Layer 5 of a small transformer language model trained on English Wikipedia (12 layers, counted from 0, width 96).
A neuron's activation on a vector x is GELU(weights . x), where the dot is the dot product.
The model reads these tokens: " constructed" " in" " the" " Pal" "mer" " Park" " neighborhood" " of" " Detroit" "," " and" " its" " current" " 1000" "00"

The vector x that enters this layer's MLP at each token. A number n stands for (n - 128) times 0.03.
0 " constructed": 104, 165, 120, 154, 150, 197, 114, 213, 190, 156, 184, 188, 106, 68, 117, 138, 129, 130, 77, 128, 144, 41, 182, 94, 129, 129, 97, 32, 121, 131, 212, 102, 144, 140, 69, 149, 102, 169, 190, 163, 190, 81, 121, 99, 170, 128, 137, 132, 126, 79, 143, 129, 66, 51, 107, 190, 136, 169, 173, 112, 101, 146, 61, 150, 97, 109, 88, 142, 126, 152, 83, 138, 141, 136, 131, 97, 109, 130, 90, 171, 137, 133, 116, 145, 150, 84, 135, 157, 115, 95, 72, 121, 160, 115, 103, 156
1 " in": 127, 110, 103, 135, 171, 182, 67, 142, 191, 141, 150, 224, 72, 142, 100, 103, 130, 135, 57, 116, 172, 120, 159, 51, 113, 149, 78, 104, 137, 146, 157, 64, 177, 95, 40, 196, 90, 131, 144, 152, 88, 117, 173, 102, 132, 89, 112, 177, 125, 118, 73, 113, 118, 72, 100, 116, 69, 199, 162, 87, 129, 151, 136, 154, 174, 125, 72, 132, 116, 161, 116, 185, 148, 108, 102, 95, 154, 152, 121, 201, 116, 184, 139, 139, 122, 121, 146, 102, 115, 111, 126, 118, 143, 157, 151, 188
2 " the": 115, 124, 145, 140, 169, 149, 51, 147, 208, 132, 148, 234, 99, 106, 83, 112, 113, 124, 87, 133, 176, 112, 153, 69, 136, 129, 61, 110, 127, 161, 185, 77, 194, 98, 39, 171, 60, 120, 143, 170, 106, 141, 154, 135, 134, 72, 119, 146, 109, 92, 119, 137, 119, 119, 92, 127, 72, 181, 165, 86, 105, 168, 120, 138, 170, 142, 76, 154, 91, 118, 125, 181, 129, 131, 95, 100, 161, 160, 80, 180, 93, 187, 159, 187, 120, 116, 156, 79, 96, 134, 121, 124, 154, 126, 145, 171
3 " Pal": 103, 67, 135, 150, 192, 146, 103, 145, 161, 137, 143, 213, 103, 109, 146, 143, 148, 117, 81, 148, 174, 139, 136, 67, 133, 138, 73, 50, 132, 182, 147, 81, 211, 123, 66, 143, 73, 133, 145, 153, 115, 130, 145, 115, 123, 64, 102, 138, 98, 117, 126, 103, 123, 96, 67, 101, 64, 156, 143, 75, 162, 184, 132, 167, 189, 130, 48, 155, 103, 144, 63, 185, 153, 149, 86, 106, 106, 146, 121, 168, 112, 176, 138, 163, 95, 109, 142, 102, 114, 155, 227, 114, 133, 149, 136, 161
4 "mer": 158, 143, 82, 146, 148, 156, 125, 134, 166, 163, 140, 213, 104, 117, 139, 147, 150, 108, 101, 154, 158, 120, 139, 61, 126, 114, 71, 120, 119, 147, 153, 67, 205, 95, 43, 128, 72, 143, 164, 180, 76, 127, 145, 115, 114, 77, 106, 136, 94, 132, 121, 141, 100, 140, 106, 113, 90, 183, 161, 96, 133, 152, 117, 174, 168, 130, 58, 195, 103, 162, 104, 197, 130, 105, 65, 90, 177, 69, 116, 185, 125, 201, 150, 145, 125, 90, 144, 92, 59, 157, 182, 89, 130, 117, 125, 163
5 " Park": 164, 123, 80, 127, 142, 131, 71, 147, 153, 147, 145, 196, 100, 161, 141, 120, 146, 121, 90, 169, 178, 126, 150, 68, 123, 161, 65, 69, 136, 157, 167, 62, 209, 81, 68, 133, 81, 203, 149, 139, 92, 145, 142, 90, 152, 77, 106, 140, 109, 119, 118, 141, 115, 124, 86, 125, 94, 169, 131, 93, 140, 176, 80, 138, 190, 125, 75, 182, 107, 166, 95, 179, 109, 102, 101, 84, 111, 87, 122, 181, 99, 197, 162, 128, 66, 100, 155, 112, 102, 146, 198, 146, 174, 127, 119, 180
6 " neighborhood": 146, 145, 89, 117, 144, 150, 57, 134, 164, 166, 123, 203, 91, 159, 141, 123, 139, 145, 85, 165, 136, 142, 145, 76, 88, 161, 75, 111, 145, 154, 172, 53, 223, 85, 57, 147, 108, 163, 143, 164, 91, 126, 150, 82, 171, 99, 89, 172, 106, 123, 87, 175, 98, 127, 84, 159, 105, 158, 170, 71, 144, 143, 93, 139, 153, 114, 46, 171, 93, 174, 64, 166, 142, 121, 95, 93, 153, 122, 138, 168, 102, 190, 165, 148, 103, 59, 146, 92, 107, 138, 155, 129, 168, 95, 135, 173
7 " of": 113, 117, 70, 161, 142, 160, 79, 159, 173, 151, 168, 197, 82, 130, 89, 112, 150, 145, 93, 165, 183, 160, 143, 58, 95, 117, 68, 134, 159, 164, 161, 76, 175, 106, 17, 173, 123, 151, 165, 154, 98, 145, 173, 105, 112, 70, 89, 189, 103, 105, 80, 141, 105, 101, 111, 115, 102, 202, 197, 110, 119, 136, 109, 147, 182, 140, 44, 129, 91, 130, 84, 184, 112, 125, 127, 108, 120, 164, 144, 168, 103, 194, 143, 136, 99, 109, 166, 108, 114, 110, 145, 130, 135, 100, 134, 161
8 " Detroit": 117, 120, 101, 142, 142, 164, 99, 120, 174, 145, 156, 161, 107, 126, 126, 102, 119, 124, 109, 173, 140, 136, 146, 59, 94, 126, 71, 80, 171, 120, 142, 54, 248, 90, 51, 145, 111, 156, 169, 125, 140, 163, 152, 83, 138, 85, 83, 145, 133, 131, 119, 162, 94, 132, 100, 149, 113, 187, 149, 81, 133, 134, 84, 147, 156, 108, 66, 155, 99, 123, 71, 173, 96, 131, 115, 97, 139, 145, 128, 202, 102, 201, 174, 142, 52, 130, 156, 66, 109, 122, 191, 128, 199, 136, 138, 189
9 ",": 99, 111, 87, 134, 136, 161, 82, 154, 170, 143, 142, 177, 89, 136, 70, 127, 104, 152, 76, 124, 181, 147, 146, 58, 131, 98, 62, 136, 146, 149, 194, 56, 206, 109, 41, 141, 96, 141, 171, 151, 108, 150, 151, 78, 165, 100, 80, 154, 129, 169, 61, 125, 104, 121, 107, 177, 93, 176, 167, 110, 140, 137, 121, 154, 176, 130, 71, 153, 79, 137, 90, 177, 107, 119, 113, 96, 148, 146, 117, 188, 116, 187, 159, 181, 129, 71, 157, 90, 114, 95, 187, 106, 160, 125, 123, 172
10 " and": 94, 140, 98, 128, 125, 158, 88, 127, 186, 147, 155, 180, 90, 128, 93, 104, 82, 180, 44, 125, 198, 116, 133, 57, 128, 145, 73, 127, 123, 164, 203, 68, 208, 120, 55, 162, 91, 123, 150, 154, 104, 121, 165, 115, 140, 101, 81, 158, 140, 196, 80, 115, 99, 118, 126, 144, 100, 179, 140, 61, 151, 155, 135, 131, 177, 156, 82, 153, 89, 107, 93, 202, 94, 119, 97, 91, 119, 170, 117, 166, 118, 166, 182, 176, 93, 103, 169, 93, 98, 113, 161, 117, 116, 154, 129, 166
11 " its": 88, 136, 127, 98, 165, 148, 67, 160, 174, 101, 139, 181, 104, 111, 125, 121, 95, 157, 63, 134, 163, 129, 144, 60, 108, 127, 64, 132, 113, 128, 182, 85, 185, 103, 37, 165, 62, 121, 162, 167, 104, 153, 170, 117, 154, 63, 100, 182, 115, 122, 131, 147, 124, 100, 88, 167, 78, 145, 167, 59, 102, 182, 119, 149, 164, 154, 87, 149, 79, 110, 113, 206, 119, 145, 97, 80, 135, 160, 106, 173, 147, 178, 185, 184, 86, 128, 158, 113, 94, 160, 131, 127, 143, 136, 114, 190
12 " current": 122, 127, 127, 132, 163, 150, 54, 150, 154, 99, 155, 189, 118, 102, 143, 124, 89, 138, 64, 146, 137, 134, 147, 62, 147, 126, 66, 120, 103, 136, 149, 88, 200, 78, 49, 151, 74, 152, 181, 169, 105, 116, 158, 95, 160, 70, 101, 155, 106, 163, 92, 149, 108, 118, 100, 162, 66, 150, 184, 72, 113, 190, 123, 131, 137, 149, 77, 153, 100, 138, 86, 201, 125, 136, 65, 72, 168, 146, 129, 160, 129, 199, 185, 171, 107, 130, 151, 71, 115, 147, 181, 127, 145, 108, 137, 177
13 " 1000": 129, 103, 96, 161, 178, 149, 34, 153, 135, 113, 174, 157, 112, 141, 152, 140, 87, 149, 59, 140, 167, 116, 135, 70, 127, 109, 67, 97, 148, 172, 175, 105, 183, 107, 68, 97, 78, 159, 140, 174, 99, 125, 146, 104, 129, 75, 113, 172, 110, 135, 140, 135, 96, 107, 110, 159, 74, 154, 158, 89, 129, 176, 115, 120, 145, 155, 52, 140, 101, 165, 75, 209, 113, 153, 77, 82, 140, 144, 123, 190, 122, 226, 169, 147, 107, 152, 131, 79, 117, 105, 205, 111, 145, 102, 122, 178
14 "00": 139, 92, 76, 173, 175, 128, 58, 150, 143, 115, 175, 153, 112, 138, 125, 142, 119, 170, 102, 140, 148, 146, 155, 75, 125, 137, 67, 108, 143, 147, 168, 97, 176, 90, 54, 90, 72, 172, 186, 192, 110, 109, 151, 91, 145, 82, 128, 141, 84, 126, 137, 143, 92, 95, 95, 168, 99, 166, 158, 66, 99, 157, 123, 110, 163, 148, 53, 107, 111, 144, 80, 233, 127, 127, 68, 91, 129, 130, 132, 163, 123, 202, 166, 144, 111, 147, 147, 80, 112, 145, 208, 108, 140, 124, 125, 189

Each question shows the input weights of one neuron of the MLP. A number n stands for (n - 128) times 0.0041.

n365: 84, 119, 124, 176, 99, 129, 127, 104, 107, 127, 116, 128, 94, 118, 136, 136, 128, 138, 98, 152, 136, 139, 122, 126, 125, 165, 151, 131, 96, 127, 121, 188, 106, 134, 108, 137, 135, 120, 139, 148, 152, 139, 148, 123, 112, 111, 166, 132, 139, 161, 136, 162, 97, 117, 111, 98, 164, 144, 119, 147, 131, 129, 158, 122, 103, 85, 85, 126, 93, 124, 185, 112, 91, 139, 85, 120, 133, 177, 165, 123, 120, 129, 121, 110, 120, 97, 127, 121, 125, 138, 148, 107, 173, 152, 144, 108
On which three tokens does it fire most, strongest first? 7 " of", 10 " and", 8 " Detroit"

n17: 144, 159, 131, 94, 146, 116, 129, 138, 90, 136, 118, 82, 174, 110, 133, 102, 124, 65, 136, 174, 86, 129, 120, 154, 125, 138, 125, 156, 102, 133, 148, 138, 128, 130, 86, 122, 126, 124, 141, 117, 92, 121, 136, 127, 109, 100, 107, 104, 132, 111, 160, 149, 138, 86, 151, 145, 153, 136, 92, 76, 124, 149, 128, 137, 137, 100, 123, 176, 143, 145, 146, 200, 148, 135, 137, 127, 131, 131, 134, 99, 129, 106, 155, 146, 99, 128, 134, 131, 133, 143, 103, 124, 135, 166, 156, 94
It fires most on token 11 " its"

n179: 166, 146, 144, 149, 159, 176, 145, 108, 123, 134, 128, 106, 106, 125, 103, 97, 98, 177, 141, 115, 134, 148, 96, 126, 129, 125, 123, 127, 110, 141, 115, 98, 108, 123, 118, 107, 117, 78, 119, 99, 136, 104, 113, 165, 95, 182, 126, 87, 137, 145, 186, 139, 163, 164, 159, 104, 92, 124, 134, 123, 121, 140, 178, 122, 121, 93, 108, 134, 113, 84, 127, 169, 132, 103, 111, 147, 148, 100, 112, 95, 177, 163, 127, 171, 134, 122, 154, 145, 120, 99, 140, 151, 85, 131, 145, 135
On which two tokens does it fire most, strongest first? 10 " and", 4 "mer"

n306: 115, 127, 166, 126, 126, 187, 123, 135, 148, 83, 111, 85, 86, 145, 123, 157, 130, 145, 116, 130, 102, 129, 136, 149, 119, 103, 119, 180, 88, 106, 151, 121, 142, 110, 85, 105, 180, 143, 159, 141, 109, 122, 117, 118, 64, 131, 130, 126, 157, 120, 121, 131, 137, 158, 124, 146, 140, 159, 92, 79, 171, 149, 147, 106, 115, 117, 136, 104, 112, 97, 135, 102, 106, 105, 81, 175, 126, 180, 102, 135, 126, 122, 160, 128, 127, 132, 161, 126, 159, 176, 136, 162, 106, 126, 115, 104
On which three tokens does it fire most, strongest first? 10 " and", 11 " its", 12 " current"

n324: 132, 180, 132, 123, 115, 103, 135, 115, 107, 138, 97, 122, 162, 126, 85, 143, 167, 92, 127, 127, 126, 122, 173, 78, 152, 150, 167, 135, 129, 123, 163, 127, 96, 97, 173, 112, 168, 172, 153, 82, 140, 139, 137, 127, 78, 115, 118, 108, 141, 91, 141, 154, 148, 107, 108, 95, 163, 113, 152, 102, 119, 129, 114, 150, 143, 134, 129, 151, 108, 145, 129, 121, 148, 122, 149, 143, 98, 161, 109, 152, 63, 133, 136, 145, 121, 136, 111, 110, 133, 133, 138, 107, 120, 79, 153, 180
It fires most on token 5 " Park"

n376: 123, 152, 97, 66, 167, 135, 149, 133, 83, 114, 97, 186, 170, 129, 155, 107, 124, 122, 162, 147, 129, 133, 103, 145, 167, 112, 126, 141, 82, 126, 90, 121, 99, 82, 107, 104, 122, 157, 128, 103, 85, 135, 126, 128, 108, 138, 176, 134, 136, 85, 141, 189, 108, 134, 102, 130, 182, 161, 144, 98, 107, 152, 133, 120, 127, 126, 167, 126, 100, 133, 68, 131, 159, 132, 102, 112, 140, 123, 161, 111, 131, 102, 136, 146, 111, 123, 140, 124, 175, 127, 139, 124, 137, 147, 143, 159
On which three tokens does it fire most, strongest first? 12 " current", 6 " neighborhood", 5 " Park"

n178: 115, 140, 159, 167, 121, 156, 86, 110, 122, 133, 95, 80, 108, 121, 133, 145, 130, 142, 131, 106, 121, 117, 125, 102, 99, 147, 119, 152, 119, 131, 148, 144, 106, 83, 122, 87, 162, 117, 163, 146, 134, 144, 120, 106, 129, 144, 143, 155, 90, 119, 106, 133, 165, 101, 113, 176, 138, 151, 159, 103, 155, 127, 122, 119, 104, 110, 137, 109, 114, 126, 149, 160, 116, 137, 163, 131, 151, 176, 107, 96, 135, 134, 143, 166, 100, 151, 159, 135, 118, 97, 84, 124, 128, 81, 125, 115
On which token does it fire most, and how strongly? 11 " its", at about 1.2

n168: 135, 103, 142, 168, 151, 99, 136, 120, 104, 138, 119, 97, 173, 164, 138, 154, 159, 113, 119, 133, 124, 101, 141, 104, 126, 87, 137, 119, 135, 127, 140, 167, 115, 107, 174, 123, 176, 100, 136, 90, 130, 120, 139, 94, 125, 86, 89, 142, 121, 116, 150, 143, 122, 113, 125, 125, 111, 143, 132, 127, 109, 111, 120, 119, 153, 158, 147, 134, 116, 118, 165, 169, 116, 127, 133, 124, 129, 150, 127, 181, 46, 118, 136, 111, 155, 159, 89, 147, 141, 120, 168, 46, 96, 136, 115, 135
On which three tokens does it fire most, strongest first? 13 " 1000", 14 "00", 3 " Pal"

n70: 125, 140, 103, 126, 114, 154, 162, 109, 132, 145, 132, 113, 132, 143, 104, 121, 140, 125, 117, 193, 85, 163, 141, 129, 146, 121, 127, 125, 96, 115, 108, 145, 122, 102, 165, 119, 196, 135, 100, 130, 127, 124, 136, 118, 125, 134, 178, 116, 43, 147, 158, 159, 150, 131, 126, 93, 144, 90, 128, 125, 114, 105, 141, 146, 132, 116, 97, 142, 105, 153, 143, 185, 104, 137, 125, 154, 141, 116, 141, 122, 105, 129, 131, 113, 88, 99, 105, 115, 129, 124, 153, 134, 135, 129, 136, 130
On which two tokens does it fire most, strongest first? 4 "mer", 6 " neighborhood"

n315: 120, 162, 164, 119, 148, 150, 124, 110, 118, 114, 108, 159, 125, 153, 134, 105, 74, 128, 132, 83, 96, 138, 124, 152, 167, 116, 105, 156, 88, 133, 157, 99, 81, 96, 118, 128, 157, 122, 111, 137, 136, 126, 118, 100, 136, 116, 136, 114, 156, 133, 122, 83, 143, 158, 137, 124, 119, 123, 166, 94, 97, 187, 136, 143, 94, 76, 138, 174, 143, 107, 112, 141, 127, 113, 152, 165, 152, 121, 109, 89, 108, 165, 152, 116, 106, 118, 179, 157, 160, 111, 112, 130, 137, 122, 152, 122
It fires most on token 12 " current"

n370: 121, 141, 132, 138, 117, 129, 100, 130, 99, 124, 152, 130, 88, 100, 173, 109, 137, 130, 131, 188, 110, 147, 119, 115, 153, 126, 133, 108, 119, 116, 82, 135, 148, 150, 127, 128, 149, 132, 123, 164, 87, 119, 109, 155, 145, 121, 139, 118, 136, 154, 102, 193, 108, 75, 144, 127, 155, 117, 125, 122, 134, 122, 143, 119, 110, 177, 102, 124, 129, 100, 150, 134, 81, 127, 143, 95, 156, 134, 116, 61, 143, 95, 129, 137, 145, 125, 137, 165, 141, 130, 165, 115, 121, 120, 123, 142
It fires most on token 12 " current"

n338: 143, 112, 152, 123, 147, 95, 136, 107, 122, 108, 114, 120, 108, 147, 127, 142, 145, 155, 137, 132, 127, 129, 111, 101, 113, 122, 137, 141, 131, 139, 103, 166, 121, 157, 127, 149, 131, 117, 135, 114, 162, 117, 141, 116, 110, 144, 117, 134, 105, 141, 113, 116, 122, 149, 132, 135, 93, 121, 141, 142, 128, 124, 107, 138, 125, 108, 117, 143, 145, 110, 117, 146, 117, 127, 114, 122, 123, 132, 142, 108, 102, 135, 131, 127, 154, 128, 127, 101, 138, 132, 141, 154, 127, 129, 151, 160
On which two tokens does it fire most, strongest first? 3 " Pal", 12 " current"

n205: 140, 115, 139, 140, 151, 103, 99, 120, 132, 103, 84, 124, 96, 125, 96, 133, 137, 133, 115, 157, 123, 144, 136, 88, 171, 147, 149, 104, 153, 170, 127, 145, 121, 79, 136, 125, 178, 135, 82, 102, 157, 129, 109, 107, 121, 90, 136, 119, 117, 133, 136, 121, 138, 103, 145, 156, 190, 113, 141, 147, 134, 124, 164, 153, 100, 98, 115, 145, 115, 134, 173, 152, 164, 140, 137, 154, 90, 121, 116, 136, 103, 141, 149, 115, 81, 106, 121, 132, 80, 137, 124, 143, 71, 122, 124, 172
It fires most on token 5 " Park"

n158: 109, 101, 145, 138, 137, 127, 136, 165, 156, 128, 142, 143, 119, 115, 110, 100, 142, 164, 124, 119, 96, 142, 124, 145, 73, 123, 136, 113, 156, 124, 180, 116, 137, 121, 104, 149, 158, 123, 131, 132, 110, 121, 154, 131, 63, 106, 99, 123, 135, 164, 152, 152, 136, 145, 112, 126, 117, 134, 121, 184, 106, 92, 159, 79, 137, 112, 150, 128, 107, 110, 108, 64, 119, 149, 115, 110, 103, 117, 166, 128, 127, 100, 126, 141, 153, 122, 117, 143, 154, 132, 148, 125, 139, 160, 136, 78
On which two tokens does it fire most, strongest first? 7 " of", 9 ","

n146: 104, 124, 70, 154, 101, 134, 100, 99, 106, 68, 119, 146, 93, 151, 100, 128, 154, 133, 127, 145, 81, 126, 89, 142, 130, 100, 128, 139, 147, 177, 125, 132, 147, 108, 126, 144, 196, 140, 139, 122, 127, 119, 92, 117, 124, 138, 137, 129, 123, 147, 144, 134, 175, 133, 123, 141, 135, 89, 137, 120, 132, 130, 133, 111, 142, 158, 166, 134, 90, 146, 152, 154, 74, 135, 133, 112, 178, 175, 133, 83, 137, 131, 111, 99, 115, 109, 160, 139, 113, 155, 151, 119, 153, 84, 141, 116
It fires most on token 7 " of"

n167: 119, 126, 132, 75, 145, 66, 165, 144, 121, 125, 152, 172, 89, 101, 127, 99, 121, 153, 159, 123, 125, 119, 89, 116, 144, 100, 87, 153, 146, 139, 135, 139, 115, 127, 117, 107, 141, 127, 126, 101, 118, 146, 126, 119, 167, 124, 101, 106, 147, 85, 138, 110, 187, 159, 144, 121, 85, 155, 142, 119, 139, 139, 177, 157, 113, 169, 143, 106, 140, 110, 174, 121, 109, 148, 142, 168, 146, 97, 120, 143, 88, 147, 107, 134, 105, 115, 141, 154, 171, 141, 78, 86, 146, 63, 161, 185
It fires most on token 2 " the"

n355: 108, 136, 144, 129, 145, 131, 131, 125, 116, 174, 143, 100, 129, 132, 147, 166, 96, 117, 123, 109, 98, 121, 111, 139, 92, 144, 145, 126, 148, 71, 110, 128, 142, 142, 113, 119, 120, 111, 130, 146, 158, 105, 136, 162, 90, 113, 120, 109, 114, 157, 122, 144, 155, 133, 115, 127, 111, 101, 88, 124, 153, 124, 84, 116, 110, 117, 123, 165, 136, 106, 103, 124, 146, 131, 101, 129, 103, 157, 158, 101, 110, 122, 157, 170, 131, 185, 144, 129, 98, 129, 97, 132, 150, 142, 164, 169
On which token does it fire most, and how strongly? 8 " Detroit", at about 0.33

n116: 107, 134, 137, 145, 67, 143, 146, 152, 122, 116, 103, 105, 99, 145, 101, 144, 55, 169, 131, 110, 132, 140, 113, 121, 144, 131, 105, 139, 135, 96, 153, 124, 120, 164, 146, 133, 122, 134, 133, 165, 128, 136, 136, 132, 112, 131, 156, 162, 124, 168, 91, 104, 131, 147, 171, 141, 108, 120, 148, 109, 112, 130, 136, 121, 108, 102, 136, 113, 137, 123, 109, 111, 119, 139, 126, 134, 101, 125, 109, 84, 151, 110, 188, 120, 118, 102, 161, 184, 115, 101, 149, 139, 156, 162, 120, 133
On which three tokens does it fire most, strongest first? 10 " and", 9 ",", 11 " its"

n239: 109, 133, 117, 151, 120, 122, 143, 135, 87, 154, 148, 152, 114, 179, 132, 122, 145, 121, 125, 162, 163, 150, 96, 127, 136, 80, 123, 140, 133, 158, 143, 140, 108, 139, 132, 87, 119, 118, 111, 85, 97, 146, 138, 154, 81, 121, 88, 135, 146, 159, 135, 104, 145, 104, 114, 175, 127, 103, 122, 121, 138, 122, 102, 123, 108, 100, 152, 128, 96, 107, 135, 113, 118, 114, 141, 156, 179, 120, 120, 132, 130, 133, 139, 151, 116, 160, 120, 91, 106, 136, 128, 173, 149, 134, 161, 102
It fires most on token 9 ","

n296: 101, 141, 165, 164, 98, 127, 78, 152, 136, 110, 108, 111, 139, 152, 139, 115, 168, 135, 126, 88, 154, 109, 126, 125, 146, 142, 63, 153, 118, 139, 137, 147, 161, 155, 157, 104, 154, 100, 141, 130, 161, 193, 152, 143, 62, 125, 77, 86, 105, 171, 123, 141, 157, 108, 141, 136, 52, 163, 134, 122, 167, 93, 146, 123, 146, 103, 90, 143, 149, 113, 155, 84, 99, 109, 126, 148, 143, 124, 134, 81, 156, 99, 186, 131, 133, 109, 151, 109, 157, 154, 116, 113, 147, 128, 117, 112
On which three tokens does it fire most, strongest first? 10 " and", 9 ",", 2 " the"

n106: 174, 157, 138, 162, 121, 102, 113, 113, 140, 142, 132, 125, 144, 135, 136, 116, 131, 156, 184, 106, 127, 79, 146, 120, 108, 153, 132, 135, 85, 120, 114, 133, 108, 160, 153, 58, 93, 90, 144, 183, 101, 121, 130, 140, 65, 139, 152, 75, 181, 124, 86, 130, 172, 101, 155, 108, 103, 137, 145, 125, 112, 177, 146, 116, 83, 123, 99, 128, 167, 122, 167, 115, 152, 127, 85, 96, 136, 134, 119, 134, 107, 131, 168, 150, 154, 142, 169, 80, 119, 118, 85, 97, 101, 152, 118, 123
On which token does it fire most, and how strongly? 2 " the", at about 0.29

n47: 123, 79, 119, 108, 138, 124, 152, 112, 110, 173, 163, 118, 112, 60, 134, 151, 153, 104, 102, 139, 112, 128, 98, 108, 123, 150, 150, 151, 147, 130, 121, 120, 81, 101, 148, 100, 157, 135, 147, 117, 116, 85, 141, 115, 111, 120, 97, 103, 84, 162, 175, 147, 136, 151, 73, 126, 122, 201, 137, 122, 134, 113, 90, 116, 115, 148, 166, 112, 102, 151, 165, 156, 163, 166, 114, 125, 146, 140, 101, 115, 69, 121, 110, 128, 145, 132, 126, 115, 175, 157, 113, 189, 117, 142, 143, 146
It fires most on token 14 "00"

n189: 117, 117, 119, 122, 106, 126, 122, 107, 131, 139, 137, 138, 134, 125, 118, 154, 141, 129, 117, 98, 114, 108, 140, 117, 127, 130, 148, 104, 133, 119, 135, 134, 120, 144, 115, 109, 120, 126, 132, 145, 112, 144, 153, 165, 130, 108, 104, 141, 101, 124, 134, 134, 115, 119, 122, 129, 124, 107, 110, 129, 148, 153, 114, 103, 113, 112, 149, 122, 124, 153, 145, 144, 113, 123, 129, 154, 155, 144, 166, 161, 120, 116, 156, 131, 108, 117, 135, 107, 119, 151, 119, 135, 115, 110, 139, 115
On which two tokens does it fire most, strongest first? 11 " its", 13 " 1000"

n119: 139, 129, 143, 150, 161, 78, 112, 139, 107, 89, 106, 139, 114, 92, 129, 129, 124, 118, 122, 114, 98, 109, 165, 116, 100, 172, 106, 84, 114, 146, 143, 103, 111, 126, 166, 163, 188, 125, 122, 134, 129, 105, 129, 115, 123, 119, 123, 124, 132, 133, 138, 168, 131, 135, 145, 144, 101, 141, 129, 127, 122, 169, 170, 109, 127, 98, 160, 119, 129, 153, 149, 126, 129, 148, 123, 102, 133, 92, 142, 132, 79, 111, 130, 106, 136, 174, 148, 129, 133, 163, 133, 128, 147, 141, 126, 97
It fires most on token 12 " current"

n294: 123, 120, 120, 126, 111, 101, 131, 149, 133, 109, 91, 105, 123, 158, 102, 116, 109, 145, 116, 130, 124, 148, 131, 112, 159, 134, 128, 166, 142, 117, 126, 135, 171, 126, 112, 119, 146, 110, 148, 62, 104, 144, 110, 102, 99, 134, 111, 107, 142, 152, 153, 124, 129, 153, 108, 78, 137, 187, 118, 152, 168, 107, 108, 126, 124, 125, 146, 128, 98, 145, 142, 92, 127, 148, 127, 169, 111, 133, 105, 75, 136, 106, 169, 175, 127, 141, 150, 129, 128, 130, 150, 140, 137, 101, 158, 152
On which three tokens does it fire most, strongest first? 9 ",", 8 " Detroit", 10 " and"

n97: 131, 131, 141, 113, 123, 131, 160, 139, 99, 131, 99, 88, 123, 149, 160, 162, 123, 123, 138, 130, 124, 127, 122, 136, 166, 121, 156, 149, 130, 162, 142, 134, 138, 154, 90, 143, 119, 136, 166, 152, 119, 79, 94, 104, 129, 127, 93, 94, 147, 147, 150, 138, 107, 125, 131, 104, 111, 159, 129, 102, 101, 146, 97, 157, 132, 117, 140, 82, 141, 112, 136, 101, 75, 149, 145, 148, 159, 110, 91, 120, 127, 126, 147, 118, 91, 162, 157, 147, 135, 127, 124, 153, 162, 63, 142, 110
It fires most on token 0 " constructed"

n362: 140, 124, 107, 77, 155, 91, 137, 135, 126, 109, 159, 125, 137, 143, 148, 71, 91, 142, 170, 124, 116, 184, 90, 112, 116, 127, 113, 157, 100, 120, 103, 126, 109, 131, 140, 131, 160, 152, 163, 130, 79, 166, 168, 107, 157, 127, 133, 94, 119, 77, 96, 150, 156, 175, 174, 134, 158, 113, 149, 133, 108, 115, 162, 101, 125, 157, 126, 138, 110, 121, 99, 185, 163, 112, 113, 111, 117, 148, 113, 118, 78, 109, 108, 138, 102, 140, 118, 122, 127, 108, 139, 123, 112, 105, 167, 175
It fires most on token 14 "00"

n254: 128, 128, 127, 127, 127, 127, 127, 128, 127, 127, 128, 128, 127, 128, 128, 128, 128, 128, 128, 127, 128, 127, 128, 128, 128, 127, 127, 127, 128, 128, 127, 127, 128, 127, 128, 128, 128, 127, 127, 128, 128, 128, 127, 128, 127, 128, 127, 128, 128, 127, 127, 128, 128, 127, 127, 128, 127, 127, 127, 127, 128, 127, 127, 127, 128, 128, 127, 128, 128, 127, 127, 127, 127, 128, 128, 128, 128, 128, 128, 127, 128, 128, 127, 127, 127, 127, 127, 127, 128, 127, 127, 127, 128, 127, 128, 128
It fires most on token 6 " neighborhood"

n144: 106, 150, 128, 166, 119, 74, 173, 139, 144, 140, 152, 161, 108, 147, 142, 149, 127, 126, 139, 109, 138, 129, 123, 118, 92, 99, 172, 92, 108, 61, 142, 132, 135, 127, 125, 147, 137, 123, 109, 157, 98, 77, 83, 123, 127, 133, 120, 123, 155, 149, 162, 127, 164, 127, 136, 125, 98, 184, 116, 88, 139, 178, 115, 119, 154, 157, 138, 126, 129, 106, 144, 88, 113, 108, 128, 139, 139, 124, 131, 123, 109, 110, 143, 132, 121, 170, 149, 121, 95, 159, 134, 120, 122, 112, 177, 73
On which two tokens does it fire most, strongest first? 4 "mer", 10 " and"

n61: 172, 150, 135, 162, 145, 70, 123, 154, 102, 118, 108, 123, 129, 126, 152, 107, 134, 122, 131, 166, 92, 110, 85, 127, 146, 103, 104, 99, 146, 142, 105, 146, 146, 174, 122, 154, 137, 118, 113, 142, 115, 129, 131, 133, 119, 93, 152, 126, 109, 143, 120, 106, 140, 167, 132, 102, 101, 137, 119, 118, 156, 113, 116, 126, 106, 140, 137, 113, 135, 155, 161, 91, 107, 122, 106, 110, 144, 132, 164, 180, 118, 90, 153, 98, 91, 121, 123, 180, 122, 138, 163, 141, 118, 111, 133, 119
On which token does it fire most, and how strongly? 5 " Park", at about 0.25

n110: 153, 137, 163, 125, 153, 124, 122, 112, 139, 111, 123, 131, 146, 166, 117, 112, 161, 98, 121, 91, 127, 164, 113, 142, 144, 141, 123, 148, 90, 127, 131, 160, 129, 62, 147, 110, 123, 135, 105, 143, 127, 117, 140, 132, 164, 110, 114, 136, 110, 115, 96, 128, 139, 166, 102, 107, 99, 116, 104, 91, 153, 151, 162, 168, 163, 101, 148, 105, 146, 69, 123, 102, 100, 121, 159, 163, 160, 107, 180, 136, 144, 127, 159, 132, 91, 96, 133, 77, 175, 113, 117, 136, 108, 98, 120, 137
On which three tokens does it fire most, strongest first? 12 " current", 6 " neighborhood", 5 " Park"

n220: 138, 83, 99, 159, 148, 134, 64, 159, 103, 82, 81, 120, 95, 70, 136, 105, 119, 137, 145, 117, 116, 93, 120, 174, 200, 115, 124, 101, 136, 117, 117, 125, 184, 161, 153, 136, 125, 148, 126, 109, 147, 164, 137, 129, 111, 141, 86, 105, 66, 121, 97, 147, 118, 130, 112, 156, 113, 96, 134, 135, 129, 102, 164, 153, 115, 104, 177, 120, 109, 156, 161, 124, 151, 148, 188, 128, 150, 132, 115, 132, 122, 140, 155, 171, 124, 122, 127, 95, 120, 139, 92, 130, 119, 118, 138, 107
On which token does it fire most, and how strongly? 2 " the", at about 0.27